Layer 2 of a small transformer language model trained on English Wikipedia (9 layers, counted from 0, width 128).
A neuron adds its activation times its output weights to the MLP's output. To switch it off is to set its activation to zero at one token and run the rest of the model.

Output weights of the MLP neurons that the questions are about. A number n stands for n times 0.00044.
n0: -130 -62 84 123 -191 16 265 64 114 -66 -132 126 -41 122 -3 27 84 -114 -20 3 133 -78 3 -236 46 23 44 -65 -39 53 -76 -54 78 35 -65 -25 -229 -97 103 74 89 65 101 69 -3 82 -10 13 -3 10 -144 7 3 -119 -71 55 0 -110 -81 141 -49 26 184 13 102 109 -75 315 101 -40 0 198 -140 -154 -28 -32 23 -19 98 -186 127 90 -3 50 99 123 -179 -144 35 3 263 -118 -3 -51 62 -57 0 -126 -85 -25 -21 -47 -133 -40 -82 -115 -175 17 -14 135 58 26 -144 133 -112 80 57 12 -29 -170 126 105 222 19 -144 -290 -72 215
n27: 69 218 -150 64 -212 -75 80 5 -50 157 268 252 -72 63 -179 128 -95 166 109 72 211 -27 -50 -9 -107 124 -93 95 14 -141 74 477 -82 -186 87 22 -205 57 -159 45 -320 70 19 -96 108 -41 215 18 -210 -5 -83 167 -139 -88 53 -73 -56 56 227 -255 -128 266 80 33 83 358 -5 199 -132 -112 -41 -123 14 -35 177 -85 -23 67 -217 51 45 223 -109 -208 -93 -173 109 20 63 -197 -120 -52 -45 -59 -133 28 -172 130 83 -149 -143 114 -201 -445 185 81 -99 51 -384 -5 -68 282 -207 126 79 66 -208 -152 134 -180 129 142 202 5 -13 -191 20 339
n69: 85 -100 -78 100 -16 35 -48 58 124 -122 149 35 35 108 154 -51 -61 -101 57 61 47 39 98 195 143 76 113 -65 66 -33 159 155 -56 -92 -49 -41 -73 -160 30 -110 176 -19 -175 -89 -13 -141 -113 -16 -95 99 -43 -98 -22 143 -119 -124 -3 -9 84 23 127 48 -73 -97 165 167 20 -28 27 49 59 -7 -13 -47 -70 -42 17 111 -13 -60 115 -107 -62 -174 172 -10 25 -299 -52 165 7 -179 -175 -96 173 -107 -73 -57 -36 -72 -225 22 -297 -33 -66 30 122 -10 96 118 281 357 -57 6 -22 168 -24 -109 -13 55 38 -163 -145 -106 -95 -50 -7 114
n160: 103 35 -105 158 -61 178 109 26 -76 37 62 173 -58 67 -143 68 -16 -42 181 -128 227 -36 116 56 -125 -67 51 -7 110 31 -47 18 -66 -125 -205 195 -45 25 -186 167 -168 142 -89 50 61 153 -128 -42 62 -93 262 -46 -32 -195 -114 92 20 -162 0 -134 -60 176 178 -54 208 24 186 -22 -72 -124 13 59 65 80 -77 39 155 90 -17 64 -191 18 -35 -102 -67 -76 113 -50 -95 -63 -127 99 -10 -40 -23 -41 81 -7 -80 32 153 -114 -218 -7 -164 -41 -130 7 -17 102 -10 33 0 -60 -127 51 10 -120 -26 212 -80 -118 103 212 -134 -273 -33 46
n177: 20 74 -27 84 -212 153 -20 10 7 -38 -23 -65 13 31 75 -56 37 -256 -45 102 242 37 78 -60 -45 48 33 228 -75 -66 24 -85 -27 -102 13 271 -106 -325 -200 131 93 -10 -115 41 28 136 39 156 -60 -10 -68 -51 -215 -58 -191 -131 80 -19 80 -185 236 90 89 -41 -144 155 217 11 56 92 92 98 -94 114 -258 63 -152 30 -255 3 -63 118 -197 98 -154 145 -157 106 110 6 -154 -3 -151 44 -51 10 90 -131 136 26 -4 65 -17 159 62 161 -146 -38 -75 -72 -80 -17 17 87 3 132 108 -6 10 7 -3 -71 -82 -47 78 64 4 -122
n184: -25 202 72 -41 -73 -15 101 50 -240 208 -132 58 59 12 0 -16 -47 30 -85 -53 13 101 170 -75 -23 -165 -52 0 38 -84 -202 -188 120 25 -50 -31 -127 -82 52 216 135 72 -153 89 -78 -143 -149 -25 158 -10 124 -81 12 199 -53 98 -172 -83 -9 -16 126 75 126 19 105 195 13 -59 -10 -74 -247 38 29 156 43 -15 87 -117 -25 -55 -133 -137 208 18 -29 0 -111 -109 12 -42 163 -36 -53 81 76 -205 55 64 -29 88 -88 -21 -120 23 83 72 111 -80 -50 -3 -84 -38 166 -33 21 -16 255 117 12 -6 55 -186 -35 140 -210 -57 -52 158
n258: 154 -76 29 -29 -247 -60 -39 -90 33 -33 51 -35 14 94 15 -185 -4 58 -203 99 -90 -4 -117 -15 119 -22 -232 181 -77 -52 45 -129 0 -25 76 63 43 28 -134 159 22 -56 11 -22 232 -33 -80 -7 -65 48 -73 86 97 108 -187 -266 11 206 65 111 -7 25 82 -48 144 -145 202 84 -102 -144 -55 -91 -206 -60 201 -43 78 -223 -132 116 79 -174 -73 99 -174 142 264 43 7 -63 -125 60 58 -128 26 188 -52 -149 184 -28 130 -49 157 -228 -26 114 64 141 165 -8 -43 -214 86 -125 -49 -75 38 -299 46 -144 173 -20 92 295 225 107 137 -4
n356: 254 -193 -64 -85 -258 -106 14 -113 100 -40 85 -107 -168 -124 308 -118 116 49 74 -26 -29 110 217 -43 36 75 10 71 54 -121 -174 -182 -36 10 -25 -127 52 -209 -4 134 119 85 -231 50 190 79 37 21 -48 36 68 -126 -31 174 78 110 194 -77 -88 -101 -178 25 -73 -149 -58 149 -247 -19 -144 -104 172 -50 348 -14 128 28 -36 -3 -50 273 -101 -57 54 110 -54 131 27 -31 4 41 -76 162 -4 -43 -171 297 40 69 129 -48 65 24 96 -33 11 170 -56 58 -150 -11 -116 -32 55 -88 154 -77 4 3 -101 -28 52 44 22 102 -193 -159 -16 -193
n373: 194 -12 20 36 0 140 8 -188 177 -110 60 203 -174 -19 -33 92 48 -159 42 -67 -186 20 85 -398 128 -32 160 -32 -12 -54 62 94 65 78 121 16 99 249 0 152 -41 -219 125 223 -8 45 135 -317 -118 -65 -57 134 -174 -4 13 32 -341 220 76 -61 -56 171 126 235 208 42 77 22 54 -110 -77 -101 153 -12 35 -241 91 -157 106 0 154 -115 162 -258 -167 42 203 17 60 -177 45 -159 -88 -145 190 -120 -255 16 -158 39 52 54 -16 17 119 0 -123 -16 -242 176 320 80 179 0 -58 71 -217 -77 -170 48 -47 -144 -134 8 -125 8 138 -97
n374: -17 222 -95 78 -73 46 -63 194 -110 -21 -99 10 84 -69 -83 25 58 299 11 158 109 51 89 -38 -24 -86 -86 -41 89 -18 42 -102 -10 -130 86 33 -100 13 -168 54 0 85 53 21 42 103 -133 -64 -118 -100 -31 55 74 56 215 89 -145 0 -99 94 -106 -183 134 -52 128 -129 224 -131 117 -35 -10 -127 -204 -89 10 30 -140 -266 -104 21 81 196 -46 100 97 115 -108 133 -37 -10 -146 -14 -167 -57 230 -85 300 -213 214 23 148 141 -116 -14 56 -57 -168 -73 -115 -190 10 3 131 140 -69 184 -39 -85 50 -51 -90 244 21 41 -275 -16 -11 31
n410: -179 -120 14 -70 -3 -172 -34 -167 112 71 -146 3 93 -180 208 138 35 34 14 -70 -144 -35 193 -91 68 0 -14 -136 -25 201 -86 108 74 0 98 -61 89 -27 -25 94 25 124 -123 0 -47 -81 -55 -107 -18 -46 99 -79 28 -50 -99 17 -267 -30 49 -36 88 -14 -120 193 75 -84 -11 -34 -36 3 -130 -102 -25 -197 -170 310 -115 -164 32 97 103 -205 -171 7 7 143 50 42 -52 -44 7 -105 132 -23 196 206 368 -39 223 -61 -11 -7 -49 22 -100 22 -34 -157 44 157 -136 108 -119 -33 84 -14 4 20 58 -69 68 472 170 69 0 110 -260 -70
n417: 213 70 -50 0 29 -121 -106 63 -30 165 112 71 91 192 -30 0 -92 -127 -10 212 -44 -40 -126 26 -10 -214 -64 -135 53 41 91 46 53 -61 13 -177 52 -48 -24 33 -250 54 302 97 -51 -114 -139 -29 49 40 -17 118 -156 44 128 -99 277 -119 162 -24 153 174 -58 -136 -74 -122 -97 -134 -158 -94 -214 -143 82 145 171 -186 -17 -77 117 -3 -81 -127 38 164 -40 -49 6 -97 -178 10 -57 -124 -23 12 -56 -113 251 -44 137 163 -111 -6 23 24 30 -145 -94 17 21 -96 76 33 -3 -19 137 130 148 -111 -55 7 81 111 197 72 -74 123 -106 7
n420: 134 80 -37 -136 71 -80 -94 -76 -194 81 -57 52 -125 -21 199 -48 30 -7 -79 -105 69 50 -40 67 120 3 232 60 -37 -3 167 112 -60 -107 -17 29 -134 151 225 -23 329 86 103 -235 -14 -57 84 13 108 98 -272 -54 -10 -7 -164 63 -34 66 0 122 70 -93 42 3 -271 -14 17 -168 3 28 -37 43 -24 48 -156 7 -212 16 34 -85 -20 -46 96 -149 -115 175 -13 -40 -113 -192 64 132 23 68 -70 21 -78 113 74 90 -295 45 -80 34 -51 -21 279 -54 21 132 50 67 134 -13 -203 -17 242 -89 62 -142 185 4 -57 -20 -158 16 30 -100
n452: -43 29 52 -21 -178 -142 -110 -177 169 -56 101 68 -93 45 -53 38 -79 -16 -44 -241 -107 40 18 40 -38 -80 133 -55 -46 22 -25 -9 -62 60 -46 178 12 -83 -69 -67 -44 -47 -79 -9 170 -71 93 90 -208 -176 105 63 -81 -75 -26 28 202 121 -91 -9 135 42 81 72 143 221 40 -315 -229 -26 55 156 -76 71 -161 -90 -9 -81 -155 35 187 68 135 -193 -171 216 67 0 -49 0 -155 44 -171 57 -46 63 -34 50 -9 -3 -63 12 141 142 68 51 54 9 -19 -72 -6 192 -6 -117 -94 -3 60 -56 -12 54 0 58 46 33 -33 160 176 46
n475: 0 75 75 13 88 -103 40 81 167 -16 -182 -27 74 -6 -127 -3 109 -128 -23 20 45 -38 192 151 212 -108 -6 119 35 3 77 68 212 67 -19 231 -31 -118 103 97 -77 12 33 133 -146 82 73 -167 -89 -86 -117 -189 -96 -100 76 38 -75 -151 63 -29 -120 134 52 64 262 -105 41 21 -52 -145 98 -98 0 -82 -73 -43 116 -107 25 -6 207 33 -63 61 -70 96 15 -313 103 -157 -48 10 -122 -183 -151 -178 77 186 105 94 -156 -15 -135 26 93 46 28 -99 149 117 16 78 81 -63 39 -117 -114 -57 -77 -180 -58 42 -6 75 -43 -27 24 -63
n494: 133 78 198 -19 79 56 -87 -101 98 222 -50 140 -46 -7 16 -52 -35 46 -28 127 -76 -125 -238 -257 -4 -260 98 116 102 76 -83 -229 43 -34 58 8 95 90 -4 -120 99 -234 93 31 -144 -106 -82 -4 20 -142 20 201 -249 108 61 -148 -48 -96 70 -138 -215 -247 27 152 111 -102 -149 149 53 -62 -181 -70 80 178 -140 -11 -164 38 51 104 -61 -46 -67 -19 -154 -49 282 4 -43 -82 332 109 -151 -11 -78 -28 159 -24 28 262 -88 -79 121 -269 40 -81 73 131 -62 -179 205 264 85 138 113 153 -186 78 -172 -162 144 96 -8 -93 143 197 -86 219

Each question names a token from some text and the token that comes next. It shows the activations a of the neurons there, in the order above. A number n stands for n times 0.0062.

Then comes g, the gradient of the next token's log-probability with respect to the MLP's output, scaled to length 1. A neuron's effect is roughly proportional to its activation times (output weights . g). A number n stands for n times 0.00069.

" he", then "ar"
a: -6 -20 -11 -27 -12 -8 -12 -12 -25 1 -7 -27 -12 95 -27 -4
g: -29 -46 -61 -127 -74 19 102 -26 -124 27 -148 -154 45 121 139 -113 -169 -33 227 96 -18 79 -18 -42 70 -220 -220 -249 92 146 110 -41 -64 146 231 -234 102 -67 26 -79 89 76 -79 76 175 22 7 57 -191 -1 -99 64 108 -202 90 50 12 332 166 -210 53 -238 41 160 -97 126 -196 160 -64 165 192 -104 -105 -43 84 -250 -87 29 -9 216 -161 -20 -3 -86 146 -316 -116 96 20 -80 19 -87 -2 -49 59 -249 60 -298 250 -13 -100 50 58 -88 -60 13 -74 235 190 -147 -118 80 18 -95 157 146 -92 49 -81 200 19 29 90 32 93 8 148 73
Which neuron, switched off, raises the next token's probability most? n452

"b", then "ott"
a: -27 0 28 -27 -26 -16 -26 -4 -10 -27 0 -18 225 -12 -27 -6
g: 119 38 -215 -21 -43 82 -87 114 -51 116 42 32 110 -59 139 365 -108 175 -62 -136 95 -27 53 251 12 -88 -24 186 97 -101 52 175 -63 83 -76 -134 76 221 -4 -20 -108 48 -51 -157 -68 62 -78 -77 -4 265 -68 193 75 -134 -109 178 -183 36 281 17 -54 46 25 164 -112 -10 -77 57 -218 -125 200 -77 -114 -22 13 -141 77 22 13 -34 -288 134 1 -200 126 -55 -59 -262 -32 17 99 124 -146 -285 203 73 -68 -134 -53 83 -148 -182 -67 -29 -100 -28 90 30 -41 -228 -15 24 -113 241 70 -176 310 48 178 170 70 -146 -25 -166 27 -45 -179 87
Switching off which neuron hurts the next token most? n420

"x", then ")."
a: -20 -9 -8 -3 0 -24 -8 -5 -27 -25 -21 -5 -4 -27 146 -17
g: -136 -96 -63 -325 171 -3 49 43 -38 87 -314 -57 78 119 141 -54 22 82 4 189 135 144 -9 -34 -85 -231 37 354 -52 14 8 -144 21 -114 -67 -9 -183 -120 3 -128 -39 148 -213 134 83 113 189 36 145 62 28 -141 -93 -209 110 118 -77 -70 -90 -80 82 58 -279 -60 50 83 227 9 0 -37 32 -55 78 -36 -105 -81 -81 -182 -56 -97 132 178 -127 46 -23 -145 7 -14 -2 -183 73 -26 -439 87 -282 85 96 209 95 -81 72 101 -17 145 -21 -22 -40 30 83 132 211 27 112 207 -260 212 -1 86 -93 -129 91 203 94 -74 45 82 -55 -44
Switching off which neuron hurts the next token most? n475

" se", then "em"
a: 88 149 -7 -27 -24 -8 -19 -20 227 4 -27 -6 -4 120 -16 -5
g: -161 129 -192 -71 -8 -2 -4 -95 14 -2 89 -154 96 -147 -103 33 -142 -28 13 -107 133 59 -4 181 -55 155 -125 -236 -30 -125 98 143 100 -118 132 -13 -244 -236 -188 263 -24 19 -4 73 -27 -7 -86 15 49 86 119 127 -73 -141 69 -179 254 166 91 -123 -168 17 -203 -18 -172 -173 32 127 -50 -5 -215 -126 -56 340 18 -13 -185 32 209 114 37 26 51 168 -313 -82 196 217 143 18 -25 103 30 -223 -53 -20 84 -171 -81 -88 129 1 -74 -70 79 97 -65 34 73 199 21 37 49 -204 140 -92 295 -149 -26 141 -10 213 151 139 -50 129 -12 -147
Which neuron, switched off, raises the next token's probability most? n373

" we", then "ight"
a: -26 -26 -13 176 -22 -26 -27 -13 -13 -23 -2 -10 -15 -26 -26 -6
g: -157 58 -1 51 -7 -132 166 -33 -125 -54 -145 54 56 232 280 28 -161 -5 -124 -41 -76 21 -1 71 -203 235 -232 -133 -52 -33 -96 -149 61 43 117 -8 95 23 138 -85 -187 188 23 149 140 -13 221 -247 50 -6 45 -18 -86 62 -180 -31 -41 -39 34 -145 -108 126 87 17 186 -68 -27 -70 116 29 111 6 106 243 -199 -68 122 102 184 83 126 -129 130 126 -154 127 -103 -79 -182 -211 -9 -118 -61 78 -61 -220 87 -85 62 -55 35 -101 -136 -139 77 91 -71 -153 118 -78 -43 -142 -80 22 383 171 -116 163 -93 -39 203 -11 81 -320 156 193 181 -197
Which neuron, switched off, raises the next token's probability most? n160

" I", then "'"
a: -22 -23 -26 157 -10 -13 -24 0 -22 64 -26 -26 -27 14 -27 -1
g: -33 -26 -67 -53 -78 19 -186 19 73 -177 123 150 64 63 -95 115 45 -15 23 -8 280 -151 47 -74 -90 88 66 152 129 350 -182 7 -118 67 -127 -83 -18 230 126 -278 121 -12 -6 -106 -25 -123 47 94 6 -61 -35 -59 326 101 -184 31 163 -21 201 -63 -96 -108 -27 -3 -109 61 -38 130 -14 71 82 -102 -235 183 -203 -51 -275 -19 -112 -54 -132 42 156 -61 51 -164 144 -137 43 -112 -103 134 69 -58 -365 131 41 70 -233 -177 92 139 -14 29 5 92 -22 25 96 363 -145 3 29 44 39 -54 10 11 -190 35 88 75 61 13 129 -255 -148 262
Switching off which neuron hurts the next token most? n160

"ed", then " on"
a: 238 0 -24 -20 140 -7 -20 -3 -19 70 -5 -15 -26 -26 68 -20
g: -41 48 -114 85 22 -21 -123 120 274 -16 20 -41 160 -188 150 -106 170 -326 63 -5 -66 132 -87 -111 -75 51 211 -151 119 121 -308 82 -166 -1 49 -194 102 -5 -103 154 298 65 20 -181 154 -28 15 51 73 20 40 -155 -189 28 136 -92 -24 148 -105 -208 128 85 -114 47 -57 -102 -16 -77 -116 165 -136 53 -87 56 -23 63 75 33 92 -20 -56 74 99 37 -48 -190 -41 -160 111 12 -197 191 -31 -181 153 65 18 -8 255 7 -82 176 -85 29 -166 -88 -155 283 93 -105 -71 -145 93 363 88 -155 71 156 251 -44 -222 -14 -94 -189 -12 -1 -2 -82
Which neuron, switched off, raises the next token's probability most? n0

"ack", then " back"
a: -11 0 -20 -19 216 -1 -3 -1 -26 -27 -5 -4 -12 -27 -21 -22
g: -66 -63 -292 164 -120 -244 40 -47 190 79 -89 153 -170 184 0 -214 -156 -131 107 38 24 -136 27 -129 157 19 76 -96 -68 5 -228 217 51 -35 22 -212 15 147 98 -64 -58 84 -70 -121 -33 -6 -146 136 73 14 114 -154 -38 215 86 -95 13 168 -70 30 -197 -215 86 93 -18 -276 119 46 -34 168 82 -76 60 104 -184 -12 73 74 80 37 -36 -87 32 -68 -54 31 71 13 95 -331 -41 83 -186 72 -30 93 5 28 91 47 -271 122 111 -179 94 -10 -73 235 -25 -167 -228 149 176 76 347 -135 13 57 -172 198 11 236 75 97 111 -180 13 80
Which neuron, switched off, raises the next token's probability most? n177

" was", then " g"
a: -15 239 -19 -15 -1 -23 -5 -20 -1 -24 14 -17 -19 -22 -25 -13
g: 80 69 46 107 238 106 -16 -50 -39 165 -118 49 -36 83 60 -58 -19 113 131 -124 -1 42 -18 136 -446 101 100 132 -196 43 128 -35 152 146 -10 -201 -147 -35 83 115 -84 159 -314 -26 -232 32 227 17 -181 177 -142 -99 106 -4 -77 -26 171 -64 -191 172 -101 62 62 61 -28 -86 -21 36 -88 45 53 -12 -67 41 2 -108 -110 62 184 -116 78 -210 -112 -8 109 -205 57 53 272 -91 -236 252 -185 225 -111 67 156 55 -241 33 -67 59 150 -83 -127 -195 67 -11 145 -71 -49 105 120 -239 -170 -8 36 75 85 -22 -207 -31 62 185 -136 81 21 -105
Which neuron, switched off, raises the next token's probability most? n27

".", then "3"
a: 25 -27 -27 -20 -15 -27 -20 -27 -27 -11 -9 -21 -18 84 -27 -3
g: 301 -68 49 54 231 194 4 -10 -224 -77 -241 204 5 62 37 145 -93 -135 118 -104 35 -156 -143 -134 -98 -20 -74 -143 -6 53 10 115 104 -62 -35 69 -149 -222 -169 49 -83 -156 -199 139 144 -2 145 164 -122 158 220 -11 3 -57 109 -244 76 -23 -92 107 154 -199 50 202 -50 -52 332 -196 186 -2 129 -168 -16 -17 8 56 -141 119 -6 164 3 -293 62 52 114 69 142 -7 60 -3 -77 0 6 51 -10 14 67 -95 33 238 66 24 8 4 -131 -19 -52 -96 -8 -9 152 77 166 -304 32 134 -112 96 -133 -189 -310 79 4 17 -176 175 -126 -101
Switching off which neuron hurts the next token most? n27

"ill", then " one"
a: -24 0 -20 -23 294 -14 -3 -26 -6 -26 -7 -4 -5 25 -27 -14
g: -15 29 -1 -91 189 -53 84 78 104 -122 109 -108 -18 82 -118 -155 81 46 158 -26 -177 41 -237 145 251 66 9 232 -51 -166 95 96 -162 86 -187 97 -204 -40 -118 -159 -166 -32 -19 61 110 125 -314 14 141 -247 45 78 164 0 200 376 -13 128 -235 -164 -300 7 -48 -107 -107 4 -4 -73 64 30 -191 -181 -11 -39 0 157 45 9 -100 116 -73 168 -67 40 -39 131 85 199 34 23 -170 3 -88 -75 46 -146 -143 145 82 -18 -19 -33 153 164 -296 -94 -72 176 77 -71 47 -186 253 85 104 -5 77 -242 9 84 24 39 177 10 33 -83 -66 127
Which neuron, switched off, raises the next token's probability most? n177

"ly", then ","
a: -26 -3 -21 -4 165 -8 -4 -26 -19 472 10 -14 -27 83 -27 34
g: 110 -75 -207 23 34 -5 37 -29 -108 32 -72 138 146 -107 147 33 120 -251 224 -192 137 60 38 -144 -268 226 66 9 -168 -61 -145 150 70 33 13 -28 -25 25 97 223 -139 64 -48 -8 33 -99 143 -189 -107 129 -148 -170 -156 96 69 -360 55 -10 -294 127 -29 -17 -80 92 -101 -207 225 109 134 234 -21 48 14 -149 -13 29 -212 -93 239 -87 -12 3 -239 -187 156 -79 -68 -74 -100 -63 -148 100 31 78 258 44 120 -14 112 109 60 85 89 82 21 -56 61 54 13 -106 2 133 23 -210 175 -74 1 247 105 -260 -74 -33 -37 173 17 53 167 -150
Which neuron, switched off, raises the next token's probability most? n452

",", then " as"
a: -26 -24 -23 -21 -26 -27 -4 -5 -27 38 -27 -4 -22 48 -27 -22
g: 37 6 155 152 15 -293 -9 364 -40 -109 81 223 24 58 86 -150 -137 5 -120 54 178 158 -38 28 57 -9 10 132 188 -150 121 86 -210 -66 -107 24 -88 66 -19 -32 74 41 43 64 43 -46 38 8 132 -281 -171 40 86 -317 145 -126 -47 -87 147 -398 83 165 68 44 5 -96 185 126 -244 148 -105 -238 -24 -134 51 -121 -133 -144 -30 -135 86 71 66 -86 -100 354 88 202 14 -40 -142 -18 4 -23 -20 55 36 120 -15 -5 -134 -135 28 184 95 73 60 -3 -141 -84 4 169 -160 272 31 8 41 -221 44 51 -153 -7 30 -193 -43 21 62 -137
Which neuron, switched off, raises the next token's probability most? n27

"vent", then "ure"
a: 98 -1 -10 -27 289 -13 -23 -26 -24 -15 -3 -22 -23 -20 -27 -7
g: 271 -69 -103 125 -165 199 233 -226 216 33 12 -27 -36 201 -202 71 68 -13 -1 -235 -27 -275 -128 188 5 -63 28 -107 -170 -10 -166 -37 -191 159 24 -23 73 -7 -78 212 -13 59 164 -84 49 -73 66 -67 -162 -212 24 -60 47 106 9 -35 190 85 -168 -180 228 -73 3 -67 -150 332 38 125 -77 108 38 -93 -73 71 58 -53 -7 -17 -66 44 136 193 -18 93 27 6 52 -110 17 -109 12 -70 -320 163 -214 -82 37 -191 134 -168 -13 -2 15 163 -134 -25 7 -166 128 88 -19 149 -204 -172 79 -47 -81 78 138 99 -157 105 138 306 -35 192 -32 -60
Switching off which neuron hurts the next token most? n177

" we", then " mov"
a: -25 -27 -10 215 16 -23 -27 -10 -12 73 -5 -27 -7 -9 -20 -4
g: -13 63 -13 92 216 254 -184 -13 189 -76 123 -130 -123 3 -53 -28 -13 -29 -12 -94 208 -143 166 -174 -105 110 -58 188 149 -65 -88 -66 -116 76 31 56 61 -82 -148 112 -96 -54 -310 61 -80 89 -207 279 -143 -298 19 95 183 -76 123 218 248 209 -67 -36 -128 -103 -106 -55 -43 -111 -7 -15 -21 116 -67 245 -34 150 -55 -13 -104 -36 74 4 -189 91 -4 -137 129 -100 9 188 190 -113 -85 -74 -155 -63 -11 27 -43 141 -85 -78 87 -199 40 89 -266 11 229 -25 64 32 -30 63 -94 348 -64 -19 49 40 207 -129 80 36 -100 123 -292 -152 4 113
Switching off which neuron hurts the next token most? n160

"al", then " to"
a: -6 0 -14 -16 191 -27 113 -6 -25 -18 155 0 -3 -21 -27 0
g: 48 38 0 -80 108 -143 -200 60 -96 115 131 -194 272 -171 266 -13 -8 51 23 74 -35 70 33 329 39 49 75 -198 -206 4 66 -127 102 170 -7 -114 -87 -173 -35 -317 -197 200 4 91 -62 89 -192 25 -74 27 123 27 54 48 197 -80 39 -21 -124 10 83 0 -33 205 -19 -289 -120 -47 -99 46 48 -22 -138 -53 151 143 -86 -45 23 63 251 -140 122 -21 117 -67 -11 157 -13 141 -86 72 -73 -59 12 -55 -101 -42 -12 38 4 401 50 145 -202 -8 136 -42 -62 26 220 99 -169 -149 -255 -52 26 -341 -77 -166 -17 161 -25 205 -115 -44 56 50
Switching off which neuron hurts the next token most? n410

"ud", then "ition"
a: -25 0 -26 -4 22 40 -24 -1 -10 -9 -8 10 -22 -26 -23 -27
g: -25 -4 -87 84 53 -122 128 123 155 -133 -66 38 -206 -57 68 -82 7 21 -28 -43 -145 -22 -112 -81 -131 145 -151 55 82 135 -106 -15 74 208 -85 125 -227 -127 273 149 62 -209 131 -211 -68 -216 19 -63 -1 -67 -87 -12 13 -135 190 -5 1 225 235 -53 -14 -79 -19 -54 34 48 -49 198 146 253 -220 -67 11 74 81 -227 -188 106 -114 -233 -55 -132 103 99 -15 -181 154 65 -24 -317 145 86 263 -82 -27 200 144 -91 155 -89 59 198 66 115 41 -29 55 -67 -134 -96 14 237 -122 186 -220 10 -39 90 201 8 -72 -55 -67 180 -8 -4 31 -287
Which neuron, switched off, raises the next token's probability most? n494

" j", then "ust"
a: -21 -25 -26 -21 -18 -25 -12 -26 -3 -24 -18 -26 -4 -23 -20 -8
g: -7 224 105 104 77 -56 -56 322 76 51 -204 61 131 182 181 -146 -8 363 -246 -88 157 -195 -172 25 -200 26 -27 120 66 48 7 -25 -43 -205 -40 42 -66 24 -265 -141 193 72 27 -29 8 -118 46 20 57 66 27 105 -71 -41 -30 -10 -117 229 243 -275 -340 22 -139 36 32 31 -14 -141 5 163 -287 61 64 -32 114 74 -223 176 -41 45 8 106 -11 -193 47 170 46 43 -153 -43 -141 -44 66 -106 -24 9 -70 -64 -149 223 -30 138 -156 81 76 170 6 -15 -9 164 -12 48 98 -31 -135 175 -98 -41 64 -151 33 -201 48 -154 245 -67 -95 -75
Which neuron, switched off, raises the next token's probability most? n27

"ud", then "i"
a: -12 0 -27 -11 119 7 -22 0 -10 -9 -11 -21 -20 -27 -27 -25
g: 22 17 46 5 89 -75 -171 -4 -170 55 -129 -233 215 72 -154 37 -99 -101 -41 207 374 -30 69 123 -16 -57 164 -54 -17 -38 215 -103 4 -137 -8 -149 169 -7 -119 -81 -155 -34 -116 249 1 144 146 100 55 -63 -12 -21 -117 52 -278 -117 -32 -185 -262 226 114 72 -19 -59 -24 21 12 -107 -55 -49 169 109 -73 9 85 9 261 -167 187 72 77 139 -14 -145 -72 -52 -120 200 208 266 64 -54 -239 156 45 -142 -54 142 -216 34 24 -118 16 3 -93 10 10 -104 46 128 71 -84 144 -363 224 -57 -64 3 40 -107 141 -10 -6 -158 -29 152 -200 121
Switching off which neuron hurts the next token most? n177

"eng", then "u"
a: -2 0 -27 106 358 -25 -12 -23 -1 139 -10 0 -26 -8 -23 -22
g: -79 -92 92 -233 -122 185 74 -22 -138 29 92 10 47 -117 36 -251 28 -109 63 -55 -51 32 36 92 -84 200 -8 -217 120 -175 2 11 100 221 360 -52 -135 -115 -6 195 73 -150 145 80 90 247 -7 66 -180 -35 12 -85 -137 185 112 -148 -9 50 20 196 -61 -143 96 83 201 -223 218 -163 52 137 61 -178 28 -136 -137 120 -84 -85 136 -88 67 -36 93 -53 138 99 -5 -158 -101 132 62 -195 -237 114 -138 122 -167 56 69 -84 -105 4 79 110 100 100 -77 -287 114 81 72 -48 125 -425 115 -29 4 -57 -45 -39 -95 -23 105 -209 129 124 92 -13
Which neuron, switched off, raises the next token's probability most? n160

" in", then " "
a: 340 260 -26 -20 -1 -27 -14 36 0 -5 0 -21 103 -18 -11 -27
g: -77 185 46 -264 -211 72 -37 -140 24 -265 -15 -107 -47 151 -50 -189 147 -22 -78 -35 -130 -169 -5 -167 -27 -67 349 -91 194 -17 -77 -10 164 1 -35 198 -106 22 -28 46 15 -76 247 35 237 150 -16 -250 197 -117 -104 212 95 -108 287 116 -16 18 47 -13 238 101 -3 -121 115 6 -120 -4 -9 -22 85 -254 -47 21 38 -35 87 107 26 18 -27 4 34 -162 7 -28 2 192 -50 -101 162 50 -56 -18 39 167 -54 -180 24 -84 168 -153 -46 -96 146 -72 -179 390 -21 -19 59 -127 140 62 -30 -11 -65 38 -29 248 -34 178 -246 -201 -73 -222 -69 24
Switching off which neuron hurts the next token most? n0

"ite", then " st"
a: -13 0 -23 154 457 -25 -13 274 -7 129 -26 -3 -25 -2 -19 -25
g: -112 191 -3 30 147 -85 -108 -253 106 126 291 -187 -20 51 54 16 -118 189 148 126 -27 -31 86 -3 87 -1 -29 31 95 -87 84 4 146 1 -172 -14 180 -237 -216 -6 188 33 41 47 44 -203 -65 99 99 23 378 157 -26 -93 -137 82 -67 -74 18 -81 -4 1 -87 -57 27 178 -452 7 101 -46 187 79 68 75 -103 7 -60 62 -17 97 -252 203 -74 34 -2 61 -79 -150 152 -88 -136 -143 -291 34 -168 -45 -34 -82 -113 176 -90 2 -7 -99 128 -27 -92 -248 54 100 -69 215 71 9 -2 -159 -84 -80 15 3 -34 125 348 129 27 -242 -39 33
Switching off which neuron hurts the next token most? n356

"on", then " -"
a: -27 0 -26 -13 304 -26 -4 -5 -26 -27 0 -19 -9 -26 -6 -7
g: 76 -194 35 3 44 -360 150 78 60 115 -70 55 -184 -62 -33 -13 -134 -155 6 160 12 -137 -259 -190 33 10 71 -8 0 -130 -117 78 378 36 -33 -31 -112 -92 165 -162 223 138 -40 60 175 -116 27 26 211 -15 -13 -88 72 0 91 -56 -7 106 289 104 22 163 -319 146 79 97 -323 259 153 103 -24 -192 -150 17 -105 -120 5 -352 -60 -53 -220 4 272 38 -128 -6 18 59 21 8 80 150 75 19 -63 -77 25 -4 56 156 -142 -175 -107 -3 67 102 -132 165 -172 -99 -56 83 -6 78 84 16 143 192 -108 106 -20 60 -80 -21 9 -52 -32 -9
Switching off which neuron hurts the next token most? n374